Layer 7 of a small transformer language model trained on English Wikipedia (14 layers, counted from 0, width 128).
A neuron's activation on a vector x is GELU(gate . x) times (in . x), where the dot is the dot product.
The model reads these tokens: " body" " of" " sc" "ientific" " know" "ledge" "," " and" " the" " appl" "ication" " of" " science" "," " which" " F"

The vector x that enters this layer's MLP at each token. A number n stands for (n - 500) times 0.0074.
0 " body": 648 555 402 498 535 378 486 617 525 460 444 800 292 551 243 367 455 520 419 416 639 593 632 702 686 506 217 575 396 415 465 521 331 454 594 543 453 525 319 437 562 545 522 323 590 508 462 455 422 436 543 622 722 430 540 627 300 513 305 701 626 632 318 585 469 474 399 354 435 506 450 585 432 548 443 574 448 488 431 269 444 501 324 563 415 561 461 583 565 559 405 514 293 363 487 297 495 534 412 410 360 395 556 455 605 673 552 406 450 433 502 351 515 344 572 431 544 545 524 558 581 587 510 540 412 439 492 763
1 " of": 597 638 466 555 451 401 408 705 497 411 539 939 441 506 343 469 533 549 536 413 566 403 475 499 506 490 242 514 421 517 448 546 548 414 608 406 508 479 431 418 510 582 619 534 545 536 503 491 408 529 468 577 827 413 438 582 390 440 394 613 580 594 431 363 526 413 498 335 456 565 686 488 519 554 511 411 516 579 517 491 468 467 629 514 438 601 536 511 560 319 551 540 546 546 422 391 581 439 534 461 502 564 485 418 538 358 539 547 460 469 597 492 533 456 505 503 552 430 574 424 632 528 530 507 487 515 559 534
2 " sc": 470 561 450 623 508 516 494 682 428 468 650 788 544 528 366 379 543 561 535 430 688 654 378 636 543 726 347 750 454 464 218 540 386 430 341 585 454 518 546 524 470 383 539 485 324 483 420 574 320 456 471 24 601 561 455 523 507 486 415 362 649 429 188 609 543 335 440 473 513 493 564 540 659 349 419 522 462 371 481 531 600 383 341 698 600 396 336 586 672 614 402 470 402 411 252 445 608 887 641 365 479 405 477 411 647 534 491 418 552 423 709 444 579 470 349 469 599 473 636 387 526 600 465 443 535 527 307 588
3 "ientific": 682 301 548 380 363 529 550 495 457 686 565 831 493 580 598 404 529 516 682 532 502 631 573 653 492 454 329 617 572 521 454 475 237 559 631 610 420 377 418 562 561 691 341 285 323 465 425 569 321 576 638 604 537 498 473 529 481 639 327 726 518 614 571 639 584 467 626 218 463 570 540 382 424 500 408 559 394 480 515 668 474 620 247 430 417 426 478 277 507 581 493 464 369 423 596 474 520 493 634 349 365 333 505 440 593 463 517 439 412 499 537 491 497 398 435 486 486 520 552 354 634 569 626 442 431 715 410 526
4 " know": 448 462 591 497 424 450 532 641 412 426 604 776 802 461 539 380 481 638 493 511 515 677 488 552 627 514 202 569 575 508 538 622 359 483 494 831 290 481 325 604 522 584 605 512 607 570 565 732 511 362 573 315 555 482 724 537 388 715 472 749 450 529 575 748 543 561 567 552 332 421 437 449 568 513 395 618 455 473 501 681 375 635 500 460 354 489 532 617 421 506 675 373 487 400 253 480 420 545 518 570 563 367 559 420 512 455 510 469 467 328 414 620 504 703 482 488 399 545 538 716 441 530 439 551 388 394 567 792
5 "ledge": 488 433 549 405 367 532 666 718 225 452 535 794 553 516 565 403 605 559 497 719 339 712 453 690 525 675 326 570 531 645 725 510 326 561 407 657 479 427 291 494 455 529 599 455 550 587 573 468 464 589 774 716 489 461 431 443 258 561 432 746 412 417 400 470 541 668 517 545 435 327 490 311 558 614 498 567 374 517 523 528 481 455 463 465 340 525 552 547 773 426 566 298 325 518 251 381 520 393 722 489 510 356 578 459 502 538 468 556 405 495 440 486 457 499 466 579 508 581 591 580 435 479 465 475 532 505 508 773
6 ",": 532 612 393 446 386 523 450 530 464 465 525 950 593 426 508 438 474 482 638 567 514 632 435 659 574 588 304 515 481 488 615 570 459 538 462 444 509 502 369 453 428 428 563 354 567 472 430 528 550 473 549 445 595 423 566 432 480 511 331 638 491 443 444 526 469 609 475 503 509 520 597 454 564 385 574 579 517 428 494 534 526 443 589 478 462 594 521 557 489 450 518 392 547 417 204 500 538 555 490 557 460 444 303 518 515 630 484 490 554 611 419 556 507 588 484 516 463 424 621 517 684 507 396 514 522 556 496 467
7 " and": 564 527 552 473 465 544 561 521 514 290 438 920 609 448 349 561 592 467 461 538 573 614 436 601 603 510 238 457 584 529 539 482 545 570 458 680 503 490 530 462 429 579 486 331 492 582 615 485 399 558 537 424 562 446 497 422 489 432 361 521 445 448 661 483 363 525 416 413 324 438 565 506 501 387 358 480 488 492 528 550 445 502 483 394 479 509 636 467 538 652 647 570 570 406 293 339 604 446 530 432 499 660 224 472 594 532 648 453 473 547 509 502 491 599 515 354 536 444 528 620 621 530 404 495 528 550 438 473
8 " the": 499 577 503 479 488 491 494 478 443 512 389 933 544 462 424 505 539 457 429 537 571 499 524 487 512 490 152 426 558 509 530 525 595 600 548 333 509 480 503 518 371 521 501 348 458 503 588 563 519 604 478 402 597 577 570 440 495 476 400 502 533 469 581 500 655 495 450 500 575 382 554 583 510 564 503 535 568 534 489 412 506 560 530 472 456 446 445 531 334 570 626 441 490 482 439 514 692 399 545 451 322 460 384 333 587 257 500 483 479 430 464 583 442 510 372 502 521 513 538 492 482 631 449 504 510 592 485 543
9 " appl": 391 465 627 562 515 513 560 510 721 478 531 793 745 508 457 544 587 477 590 442 550 328 328 494 476 777 255 367 640 591 487 626 433 490 491 687 426 536 596 593 468 377 434 601 678 568 534 686 360 426 562 249 566 402 548 656 479 544 711 650 381 523 397 676 439 329 409 499 617 460 499 431 641 513 437 822 602 464 485 694 620 524 355 449 395 650 366 640 568 630 673 402 415 407 548 570 573 726 721 491 428 445 529 343 672 433 605 500 551 319 433 581 537 556 306 482 589 515 511 472 461 510 446 556 359 611 417 562
10 "ication": 242 514 639 414 314 384 423 483 433 641 448 805 538 476 624 455 552 485 653 625 556 619 482 537 486 466 578 458 640 570 451 448 333 470 463 724 405 388 319 460 484 533 305 515 577 521 505 514 418 422 737 553 430 468 370 531 456 699 346 766 505 548 439 575 408 418 547 436 514 532 469 321 657 545 432 558 503 333 483 525 435 518 176 449 436 549 426 400 436 449 578 392 317 434 492 421 517 411 538 330 509 452 404 432 630 628 560 498 516 248 148 510 483 538 534 649 464 721 448 528 404 449 442 490 483 703 476 631
11 " of": 400 688 507 549 388 446 396 742 451 310 672 955 610 494 437 479 473 601 589 624 511 456 473 567 518 506 322 502 532 547 584 496 529 454 565 476 540 403 268 419 470 566 484 490 551 487 493 460 443 491 558 546 689 409 433 567 467 562 408 622 495 528 460 440 549 476 469 487 437 603 685 470 553 537 510 499 556 515 495 560 449 518 575 505 442 566 515 541 548 298 635 500 563 459 426 393 557 415 524 423 427 557 434 450 601 416 591 554 489 471 385 556 522 524 521 532 529 489 470 411 456 504 516 484 538 568 483 503
12 " science": 534 594 529 444 467 356 525 647 348 369 423 827 546 560 478 425 497 399 679 637 649 469 343 644 637 615 311 647 650 568 480 482 341 672 539 533 494 518 478 438 420 395 381 391 383 381 502 435 483 585 542 483 544 438 398 520 387 378 308 775 586 549 483 648 399 413 611 679 489 455 400 530 604 569 439 649 481 379 514 503 547 589 294 487 439 538 453 377 543 695 431 451 388 486 472 382 536 721 616 540 384 226 378 436 726 620 482 453 312 569 574 541 545 432 443 418 524 637 522 453 492 606 397 479 526 514 272 706
13 ",": 569 474 382 460 403 514 397 542 485 420 470 934 632 397 514 428 383 424 661 532 512 610 437 573 564 539 312 475 499 444 469 570 465 551 457 477 468 504 372 441 424 494 535 308 539 443 389 534 534 468 563 469 721 429 585 443 523 507 332 658 505 486 575 560 445 595 495 423 526 512 588 442 501 430 604 584 547 398 470 585 563 422 460 469 492 534 498 477 406 444 520 403 535 416 252 489 544 490 585 529 462 432 294 501 500 668 503 479 570 580 336 610 551 633 469 513 471 403 587 547 714 512 372 463 557 517 501 491
14 " which": 577 540 455 453 490 597 580 520 484 298 389 880 596 474 451 504 477 388 432 539 540 513 513 664 584 465 99 419 573 460 593 530 364 513 471 401 492 373 525 398 380 542 512 416 572 534 725 428 522 605 408 273 467 499 557 470 431 616 518 536 705 395 629 625 470 457 417 483 443 385 581 507 434 493 458 563 440 480 576 494 578 526 622 486 493 659 585 545 550 494 727 497 522 491 354 320 556 451 618 477 511 468 319 469 543 397 428 592 418 478 397 594 392 661 375 554 501 536 540 678 512 501 537 528 557 449 315 461
15 " F": 448 614 667 480 463 382 528 557 430 377 551 845 617 436 530 448 593 366 380 509 498 481 528 503 565 498 384 404 680 540 441 601 566 584 366 632 710 447 404 608 376 532 463 406 552 448 501 402 312 599 468 446 676 521 472 578 497 497 488 295 563 488 357 577 605 407 532 635 564 580 391 510 637 639 568 631 344 408 478 388 551 644 326 563 676 583 486 499 471 572 566 525 238 499 328 451 451 782 777 564 479 538 414 468 697 494 512 459 428 586 426 621 558 434 426 532 661 515 552 373 552 547 433 524 494 425 455 572

Each question shows the input weights of one neuron of the MLP. A number n stands for (n - 500) times 0.0012.

n96 gate: 604 488 610 392 461 610 423 567 638 497 645 460 530 544 494 579 530 667 461 623 485 415 551 466 485 438 553 602 625 431 597 279 466 621 394 454 497 545 476 618 577 494 494 259 291 572 437 503 580 548 677 572 531 461 473 463 482 462 591 551 376 536 503 512 591 400 542 451 468 452 554 356 373 601 473 483 606 506 242 587 595 451 358 697 579 574 591 515 419 473 445 210 441 617 575 579 557 556 521 309 693 521 584 578 596 425 572 356 659 630 630 715 473 611 517 446 515 399 491 432 362 394 288 503 509 451 381 380
n96 in: 482 475 399 451 347 491 462 688 434 551 710 430 436 579 710 483 298 444 407 454 552 594 482 459 430 597 460 421 387 580 373 260 629 355 594 532 251 581 509 596 610 494 552 482 334 562 681 455 374 570 569 596 475 627 497 425 552 433 472 628 555 632 568 519 503 460 580 620 512 503 418 589 597 437 397 604 766 647 594 522 338 459 543 625 447 342 444 644 573 334 313 488 489 663 433 462 777 359 596 450 565 421 479 561 583 322 491 436 402 485 473 484 503 497 453 604 488 506 370 689 458 525 485 441 475 360 528 506
Its two highest activations, in order, are on tokens 5 "ledge", 6 ","

n144 gate: 393 666 521 515 503 473 430 500 637 404 686 553 509 594 306 514 409 291 536 533 461 442 488 634 438 658 400 475 594 521 374 525 562 641 564 457 446 440 476 524 512 636 347 610 441 566 375 684 554 367 471 497 549 428 685 448 408 541 338 521 606 393 410 311 425 491 389 552 532 343 608 374 518 461 342 488 542 442 441 449 630 576 506 464 612 659 536 684 642 377 603 453 516 661 408 556 593 538 530 575 410 568 523 711 336 705 571 476 342 629 406 446 503 405 437 604 527 568 488 243 430 497 503 557 515 364 543 401
n144 in: 497 530 465 377 357 544 545 455 626 454 473 527 549 445 500 468 458 521 459 600 485 491 407 542 497 333 497 343 521 727 639 454 531 482 408 576 441 491 600 456 413 526 480 450 254 607 485 534 379 471 538 651 582 524 449 312 715 358 636 418 468 594 369 410 521 452 556 545 460 628 447 594 465 270 237 280 444 483 558 506 500 419 684 410 470 468 613 418 682 526 652 509 615 541 623 431 322 423 462 542 293 605 625 495 385 512 605 512 620 453 584 696 497 509 500 550 468 497 474 544 488 725 468 450 576 443 374 373
On which token does it fire most? 11 " of"

n56 gate: 311 727 405 577 416 583 543 546 421 561 539 525 647 409 673 359 572 530 494 658 306 579 464 403 332 532 539 552 388 575 635 577 489 533 349 446 509 425 449 294 547 660 379 541 444 449 488 322 631 248 488 521 475 689 476 545 476 362 380 390 400 551 440 509 605 382 404 629 529 426 542 395 553 451 318 497 467 430 518 587 621 473 533 467 455 482 677 435 278 473 591 532 591 634 417 534 446 398 530 491 443 467 583 577 500 393 642 574 586 557 321 557 685 455 646 542 640 418 661 376 494 485 559 503 572 455 594 449
n56 in: 379 620 403 451 469 588 307 404 481 459 387 510 440 557 165 605 386 744 555 628 628 423 554 618 618 443 526 632 258 518 598 464 569 601 389 488 515 478 376 329 590 364 557 403 379 293 454 595 331 509 536 472 569 614 339 559 467 701 359 521 470 588 297 516 515 571 524 340 431 615 555 534 620 413 426 408 604 545 563 451 633 652 561 524 515 593 589 639 598 457 614 599 481 509 433 569 517 512 436 477 540 551 509 623 640 652 439 485 281 390 554 463 506 503 383 567 372 473 601 458 458 488 439 445 412 488 305 482
On which token does it fire most? 11 " of"

n100 gate: 647 497 468 548 520 443 503 405 300 350 587 519 700 661 552 570 367 314 590 342 484 360 372 372 468 595 536 483 369 609 481 426 677 578 357 315 458 575 545 377 532 586 513 615 484 506 673 359 494 423 573 338 526 562 245 520 471 516 646 375 468 455 575 592 435 422 381 503 516 577 366 336 532 490 487 647 707 299 605 696 634 552 614 420 389 421 412 609 404 597 533 700 526 526 401 570 372 713 448 361 481 344 531 385 648 673 484 500 728 484 544 581 633 503 577 458 477 494 380 452 330 591 561 513 513 360 480 561
n100 in: 280 481 567 383 378 427 664 465 557 425 701 469 442 539 378 413 606 378 454 337 630 309 616 478 613 557 586 475 726 485 475 477 541 454 413 423 491 543 475 404 439 442 424 518 439 574 457 446 447 583 533 469 525 528 390 431 540 391 581 347 661 460 621 550 484 587 599 272 436 564 520 509 391 400 591 640 677 692 518 614 515 466 497 500 666 467 494 524 293 444 659 257 533 503 380 715 526 533 401 497 379 546 607 566 704 497 463 221 500 237 367 456 491 482 577 537 435 515 551 479 548 426 635 500 657 509 456 651
Its three highest activations, in order, are on tokens 9 " appl", 2 " sc", 15 " F"

n261 gate: 585 527 686 491 383 677 676 497 388 460 348 403 485 619 455 578 611 563 548 533 494 449 506 424 512 660 503 460 530 678 563 377 534 670 485 503 476 548 414 548 494 476 535 524 550 332 624 578 520 491 488 452 338 554 494 630 621 360 715 491 424 378 428 576 306 560 464 527 561 373 554 604 605 509 572 569 590 610 526 444 421 512 659 559 548 462 697 397 521 610 464 632 678 693 417 584 376 566 342 614 640 659 643 487 512 468 462 574 473 560 564 329 570 364 608 459 592 538 628 491 451 315 674 521 553 347 591 640
n261 in: 552 423 618 457 281 494 700 746 681 574 672 405 382 569 637 519 420 444 448 561 595 491 470 531 518 395 466 535 463 433 478 570 480 402 478 503 645 559 698 417 512 391 578 576 561 442 537 533 517 303 479 500 613 648 438 376 570 771 460 455 449 497 611 375 771 667 515 412 629 491 593 387 512 615 599 550 448 363 352 378 624 360 491 579 329 578 485 588 443 534 398 479 405 375 564 399 445 533 420 312 469 361 509 639 506 391 567 512 378 580 500 623 695 631 556 585 488 473 578 433 563 564 494 457 628 683 584 506
On which token does it fire most, and how strongly? 7 " and", at about 0.24

n169 gate: 614 633 376 392 450 477 419 473 778 455 365 467 494 368 557 509 550 410 661 516 296 533 451 373 718 580 531 334 533 198 421 434 787 661 577 330 364 546 340 381 487 356 565 487 402 428 552 542 491 683 561 493 409 507 363 397 383 464 341 386 354 474 500 493 533 623 497 389 494 503 406 270 338 443 457 564 546 439 438 424 549 420 596 526 530 403 533 405 585 434 630 591 582 628 379 596 525 615 427 301 467 507 551 562 622 343 644 425 572 681 351 308 500 350 598 533 516 464 693 640 477 355 523 671 539 470 416 513
n169 in: 626 464 391 528 568 633 181 597 633 431 447 539 640 621 496 535 325 543 447 606 366 633 511 514 574 580 358 395 378 305 532 484 325 209 357 578 643 746 577 486 584 391 458 363 366 588 623 617 358 381 500 472 507 479 655 496 475 566 571 588 692 535 518 410 411 554 525 460 385 602 742 419 629 320 496 582 589 403 601 323 405 324 518 412 565 483 685 493 339 663 328 517 532 472 299 473 376 376 539 384 638 560 555 465 663 553 577 440 521 699 590 557 434 426 158 528 528 455 414 507 517 507 700 366 560 178 629 458
Its three highest activations, in order, are on tokens 13 ",", 6 ",", 7 " and"

n146 gate: 628 524 415 344 493 564 636 528 555 474 613 566 560 577 431 556 400 369 565 412 524 372 432 455 510 793 497 654 448 551 596 381 645 538 524 331 349 589 171 538 480 517 570 493 483 393 537 550 591 297 337 671 608 538 652 462 439 306 432 416 359 534 376 583 593 424 790 290 530 493 503 425 554 638 407 523 609 517 547 415 591 541 582 561 483 630 569 584 560 571 310 547 682 456 602 651 487 609 319 529 681 652 625 549 582 666 392 486 598 374 554 490 694 517 656 452 486 403 547 460 580 623 605 718 544 317 780 650
n146 in: 470 642 489 390 485 545 481 465 481 482 253 666 549 463 562 331 393 377 595 428 356 442 654 434 500 548 472 461 481 477 603 319 345 603 442 540 362 641 466 610 541 485 358 380 289 398 553 396 551 425 225 523 535 370 608 435 432 571 557 398 336 383 496 539 152 554 660 539 519 651 576 325 216 342 423 588 595 278 571 390 594 354 630 508 435 843 584 492 598 303 485 590 720 345 315 658 597 548 367 722 477 632 588 605 261 772 526 451 628 565 287 458 354 598 580 262 519 339 340 635 522 489 315 561 553 439 496 492
Its two highest activations, in order, are on tokens 6 ",", 13 ","

n186 gate: 627 521 503 473 467 432 527 524 628 428 521 490 597 398 545 492 371 418 566 592 342 412 476 549 686 655 517 463 193 566 524 478 585 754 651 437 491 404 420 521 317 438 397 476 470 449 509 387 489 355 672 371 540 557 321 358 580 538 632 530 418 479 527 427 545 452 554 540 652 686 483 354 553 485 612 509 494 372 644 658 636 485 626 530 554 696 521 453 438 506 494 453 588 634 598 613 545 541 293 437 727 544 448 593 411 639 479 583 545 416 638 488 567 506 494 476 375 529 617 559 377 551 515 580 527 591 609 718
n186 in: 659 419 632 523 473 351 411 609 385 455 427 567 661 409 463 349 628 497 677 683 630 358 348 463 371 546 540 449 843 683 540 500 408 654 588 382 705 426 616 400 391 589 395 434 586 538 673 207 459 513 480 436 671 594 375 635 358 628 513 678 625 383 463 524 631 500 730 438 621 470 589 493 421 422 480 594 446 403 385 560 761 527 497 477 554 566 362 398 335 603 432 464 366 653 447 557 538 344 460 474 543 417 481 455 517 470 225 613 430 420 631 436 441 493 455 460 483 480 529 490 565 651 629 360 550 453 554 373
On which token does it fire most, and how strongly? 13 ",", at about 0.65

n188 gate: 750 532 603 384 395 616 594 449 471 540 639 479 419 281 554 420 370 513 503 544 380 589 503 593 466 577 479 390 603 352 633 379 572 566 685 355 570 481 312 374 500 528 556 563 428 488 525 614 584 453 429 582 532 468 436 324 444 280 589 619 367 531 440 655 551 583 642 513 515 300 533 402 575 305 241 491 693 377 422 535 581 561 379 475 455 534 643 550 695 506 487 528 438 535 556 461 518 546 285 403 623 469 725 621 415 444 415 591 387 446 506 570 612 563 397 629 645 596 670 553 494 453 550 497 717 580 651 509
n188 in: 408 520 575 622 433 552 581 439 456 558 712 556 360 474 440 335 513 346 556 414 437 410 484 621 565 639 562 418 776 464 626 436 475 603 614 532 660 633 451 500 555 490 735 539 562 516 441 600 465 434 374 600 524 480 601 453 477 376 623 683 568 655 427 567 347 497 583 564 412 412 594 308 324 406 530 410 580 384 405 460 618 547 480 461 530 708 723 510 572 632 590 441 382 507 727 238 757 548 404 300 440 392 691 423 477 631 503 572 316 483 409 370 429 612 516 599 698 477 668 461 448 420 513 391 526 554 681 503
On which token does it fire most? 5 "ledge"

n243 gate: 419 633 363 572 636 379 698 349 577 481 210 461 568 436 457 649 570 510 602 592 349 510 507 487 441 358 525 703 440 467 569 509 612 638 420 393 367 526 386 457 747 510 584 347 546 299 376 391 679 409 394 566 449 288 270 310 565 393 427 487 374 589 420 544 444 533 645 601 645 295 310 490 461 413 473 646 593 522 542 490 415 403 530 458 527 435 659 360 480 428 633 597 676 792 562 522 407 385 464 468 451 601 443 623 523 533 582 605 588 675 445 596 545 542 547 543 487 481 603 549 503 361 360 612 507 630 590 437
n243 in: 443 551 538 408 527 500 500 347 637 440 616 497 257 530 183 580 208 324 353 469 369 676 443 751 576 289 489 520 445 542 453 362 657 674 344 596 302 353 397 446 626 668 530 362 420 533 477 556 445 660 515 485 599 473 523 465 611 655 322 492 443 596 317 472 566 399 180 453 402 481 427 712 477 602 605 578 260 492 432 846 496 516 453 439 414 458 372 626 389 527 402 633 606 558 381 704 544 298 419 411 562 771 478 762 519 596 588 734 278 446 625 434 530 615 618 216 392 511 391 481 440 515 328 642 639 519 496 461
On which token does it fire most? 12 " science"

n127 gate: 468 444 702 399 464 516 698 583 483 430 448 514 555 500 547 595 503 520 490 529 461 364 490 387 451 324 515 554 600 399 428 428 578 490 235 306 549 662 435 638 642 562 626 461 568 397 627 529 525 435 381 615 624 421 487 434 526 374 428 854 333 631 454 614 451 493 271 581 227 675 435 634 497 450 689 652 434 570 494 644 451 493 474 604 493 371 543 539 368 526 609 500 515 441 565 605 624 462 582 371 349 565 626 553 628 594 477 585 477 710 638 421 452 604 531 637 529 387 417 416 414 474 162 477 382 636 533 529
n127 in: 487 516 449 541 584 430 500 480 347 494 538 503 313 704 500 558 413 312 474 478 497 399 519 624 265 519 363 312 402 535 613 603 655 519 506 540 494 413 436 664 680 392 421 525 573 341 634 691 347 306 261 529 385 410 389 325 452 481 564 614 484 570 539 598 397 270 596 309 475 510 476 558 478 594 477 534 519 506 449 346 525 539 616 500 689 308 500 595 272 378 571 478 371 513 583 570 494 671 539 549 506 490 454 471 519 576 405 376 631 429 563 368 286 385 644 490 497 389 281 624 594 397 548 580 334 435 555 554
On which token does it fire most? 9 " appl"

n33 gate: 480 398 583 420 337 377 349 589 363 354 419 432 543 602 749 497 436 371 470 627 228 497 530 394 619 365 522 655 592 329 716 565 643 429 429 378 456 358 423 450 497 523 490 517 677 349 500 523 625 480 477 328 441 473 527 330 580 510 328 520 589 446 388 538 513 527 634 393 579 523 414 591 342 544 507 708 503 350 421 453 563 398 456 636 517 460 412 553 510 477 313 487 631 550 580 506 598 180 375 320 295 430 616 500 654 460 407 663 603 701 477 459 464 457 304 627 671 507 647 354 448 695 487 544 406 483 388 386
n33 in: 406 497 547 616 522 447 581 365 577 527 629 487 599 429 654 406 532 481 528 667 258 388 612 394 519 420 377 639 772 566 440 442 622 478 589 608 611 639 560 390 758 603 506 403 541 593 704 386 470 525 623 307 574 468 497 628 379 683 472 481 426 453 643 686 544 284 541 455 321 625 491 544 540 526 487 537 494 383 397 720 369 644 465 600 490 342 687 466 422 651 545 596 472 412 487 506 485 491 595 385 241 381 473 528 566 550 475 462 585 468 348 395 463 403 449 597 412 401 500 475 611 623 469 450 377 494 551 374
On which token does it fire most, and how strongly? 3 "ientific", at about 0.79

n264 gate: 452 394 636 571 464 458 470 500 473 443 624 338 391 407 397 447 549 550 333 529 493 566 422 497 597 593 695 634 420 777 618 359 553 510 497 553 615 668 529 520 358 445 661 526 425 459 545 551 444 312 324 412 483 480 444 692 468 436 516 519 484 526 454 393 556 378 490 671 612 613 491 343 571 354 543 803 543 652 487 350 636 345 625 726 500 583 684 587 433 598 351 571 535 646 429 515 438 541 523 563 471 523 585 410 611 523 383 390 263 320 420 553 564 500 544 526 441 342 694 503 669 585 574 614 340 431 699 650
n264 in: 490 510 459 609 315 567 516 399 605 382 458 592 386 374 458 576 276 468 519 494 372 305 561 467 360 531 416 500 699 506 497 441 506 378 315 546 468 639 423 571 288 481 665 631 407 525 468 494 601 471 396 542 427 442 451 617 684 317 510 284 434 580 529 402 410 377 445 615 412 494 485 516 528 526 650 516 390 472 503 856 465 546 629 500 493 311 494 487 371 644 529 579 537 529 366 548 612 497 600 565 107 554 503 417 535 420 707 487 487 397 396 604 557 545 574 356 542 570 525 529 547 777 478 401 587 539 431 638
On which token does it fire most? 15 " F"

n283 gate: 482 594 536 434 412 473 540 672 604 433 440 485 381 373 457 541 430 622 361 560 476 723 470 512 575 609 421 559 414 298 409 412 580 425 363 373 688 467 374 536 363 458 461 494 431 606 476 421 423 291 645 406 617 606 491 408 491 580 455 494 589 581 794 629 524 497 373 562 541 452 323 563 515 295 570 439 470 503 417 431 375 314 603 413 567 503 639 369 460 638 463 660 551 374 383 528 534 459 409 269 422 336 401 495 587 647 557 515 635 590 438 561 589 527 500 629 395 467 662 464 518 576 428 488 512 692 528 497
n283 in: 361 512 375 628 639 520 500 293 448 431 520 462 525 646 616 526 538 341 468 406 626 404 591 517 559 643 407 541 270 606 486 513 660 575 297 464 483 581 460 305 576 344 455 477 341 495 543 506 593 673 441 569 359 471 639 474 375 601 589 350 492 394 558 506 644 633 511 356 607 472 492 615 584 526 610 422 598 461 446 480 559 677 529 571 602 444 523 457 639 520 520 694 638 480 443 497 308 417 552 442 308 599 522 377 646 491 426 420 625 572 416 520 466 554 423 420 440 486 486 472 548 534 500 523 409 500 430 443
On which token does it fire most? 8 " the"

n290 gate: 402 525 613 494 600 415 475 509 682 390 543 402 594 503 312 575 419 472 491 685 488 531 430 569 430 488 497 627 418 414 531 486 386 398 534 482 630 320 537 534 567 485 552 518 485 426 402 659 356 610 446 469 601 268 603 622 436 445 447 643 442 460 410 663 683 494 654 598 675 714 404 571 479 409 319 566 466 554 558 445 774 475 379 424 375 700 497 494 694 537 360 582 558 611 374 424 439 530 447 577 562 222 435 508 463 362 369 653 387 448 521 416 352 387 574 322 451 615 476 430 416 509 515 512 512 385 478 602
n290 in: 482 673 453 623 595 535 717 398 425 374 583 384 663 428 512 455 500 416 559 582 527 297 345 302 535 639 445 658 545 444 381 516 531 370 527 480 661 527 521 494 654 251 567 506 573 483 447 526 545 436 353 284 400 461 599 488 386 488 456 480 465 365 494 470 562 548 373 433 407 520 338 476 306 380 551 474 482 365 523 476 538 383 458 494 479 341 497 582 570 426 619 538 421 400 462 453 514 632 467 627 565 526 494 418 577 380 368 477 529 346 578 369 561 608 582 253 450 343 347 433 644 485 506 556 653 578 518 488
On which token does it fire most? 2 " sc"

n226 gate: 510 635 556 437 265 635 456 483 466 445 623 458 398 458 520 515 406 446 287 590 533 621 500 547 595 666 481 288 500 477 503 381 522 513 244 459 574 483 391 477 415 665 313 447 530 354 546 737 541 361 497 450 725 463 514 520 444 660 320 302 513 653 517 697 557 329 473 681 712 523 503 597 484 770 574 452 413 364 402 420 546 537 517 404 621 634 533 536 325 633 561 543 610 361 579 513 560 558 210 510 627 385 526 607 600 490 414 384 556 620 592 527 699 599 605 540 547 274 572 523 399 493 474 490 507 460 669 676
n226 in: 420 529 563 370 643 339 659 633 719 428 553 553 545 400 464 519 642 375 705 581 521 521 476 335 626 528 553 594 619 465 773 387 269 500 604 432 376 450 644 627 472 444 618 381 486 497 602 411 349 608 386 418 380 575 242 736 584 451 433 559 642 542 664 550 472 585 369 572 365 486 467 514 500 292 461 404 621 407 594 458 325 732 550 266 350 618 393 497 369 539 407 521 513 493 665 417 500 716 535 476 263 552 527 412 384 440 665 360 528 532 649 624 552 605 395 412 652 671 386 392 790 504 472 405 458 593 296 362
On which token does it fire most, and how strongly? 15 " F", at about 1.2

n249 gate: 671 359 665 481 556 468 244 235 401 613 402 344 378 506 507 659 628 372 490 380 416 395 616 394 355 522 421 520 708 490 278 408 451 565 513 491 477 359 484 435 487 561 641 471 545 484 649 392 546 593 459 614 523 366 401 592 439 468 578 542 474 539 549 420 497 487 542 477 341 664 528 620 478 335 503 591 781 519 433 422 474 454 310 448 549 372 680 432 500 620 339 468 604 471 558 709 494 611 471 597 402 345 525 709 640 339 284 474 484 513 708 372 474 581 575 442 399 577 510 506 386 392 545 562 419 543 490 689
n249 in: 548 433 421 413 321 479 493 567 532 325 761 538 689 357 560 465 486 366 368 799 747 317 548 408 335 503 380 361 479 531 420 567 520 835 472 483 335 433 469 580 641 693 346 310 396 460 514 520 603 507 459 535 450 546 751 489 558 521 563 559 613 594 342 475 430 679 545 396 473 517 563 730 483 747 634 295 528 364 418 590 607 475 584 569 444 657 430 541 378 556 387 442 497 507 493 392 457 581 612 634 646 304 577 407 497 635 552 583 123 458 524 437 401 355 467 497 410 483 622 448 439 444 410 361 431 504 546 559
On which token does it fire most? 3 "ientific"

n151 gate: 641 625 571 398 472 353 490 500 560 542 351 427 454 494 560 610 459 726 522 643 531 767 331 525 417 618 529 462 405 305 706 429 447 463 459 378 459 488 284 438 552 515 466 457 485 536 710 500 512 515 664 587 580 512 472 550 454 677 397 669 415 522 425 497 721 406 484 621 293 399 538 382 396 522 550 581 528 569 622 519 761 531 497 482 296 564 484 583 462 243 418 567 506 689 500 620 653 404 388 396 385 488 649 422 481 512 555 444 404 543 579 425 527 426 512 290 550 512 576 571 467 488 445 612 488 572 513 326
n151 in: 384 533 546 584 544 526 404 485 485 443 409 458 462 451 470 654 515 473 523 655 520 521 468 619 445 592 424 431 473 401 450 645 339 433 509 256 630 674 407 327 601 520 483 651 462 422 401 354 400 512 612 491 485 421 542 527 326 460 479 544 434 719 559 593 591 400 357 656 354 436 500 409 560 393 544 395 524 460 514 623 801 577 415 309 325 532 482 494 639 380 583 558 461 383 596 644 472 469 500 447 394 390 545 699 468 654 619 535 456 430 382 353 497 555 500 579 444 644 506 497 546 565 398 371 471 524 497 526
On which token does it fire most? 5 "ledge"

n238 gate: 422 677 585 264 523 699 571 601 477 334 418 281 445 384 527 614 427 583 474 734 441 360 820 500 640 516 500 510 450 530 603 600 575 411 603 317 497 566 464 662 363 415 688 601 549 528 474 343 500 451 271 576 483 520 346 373 585 419 656 539 701 658 483 581 556 517 582 740 532 320 372 292 659 363 513 532 454 571 585 507 608 443 437 382 430 568 540 673 510 503 597 370 500 569 539 469 628 465 434 462 619 595 617 630 523 487 595 441 592 500 416 586 513 418 484 569 675 578 494 627 320 483 369 507 438 467 349 470
n238 in: 507 409 596 417 486 562 521 419 352 523 306 483 579 531 546 450 224 388 704 569 427 419 500 504 421 571 577 297 690 420 646 414 461 399 423 477 612 605 359 427 298 435 476 428 510 513 541 500 596 531 571 625 660 378 251 440 476 721 340 733 524 597 580 376 371 552 413 362 364 281 477 618 582 616 356 463 587 527 534 573 517 514 458 377 437 588 852 414 482 327 419 599 389 462 366 291 493 621 285 563 351 579 587 497 548 689 720 583 376 580 296 594 673 627 526 541 618 527 500 582 645 285 452 503 510 595 458 427
On which token does it fire most, and how strongly? 5 "ledge", at about 0.98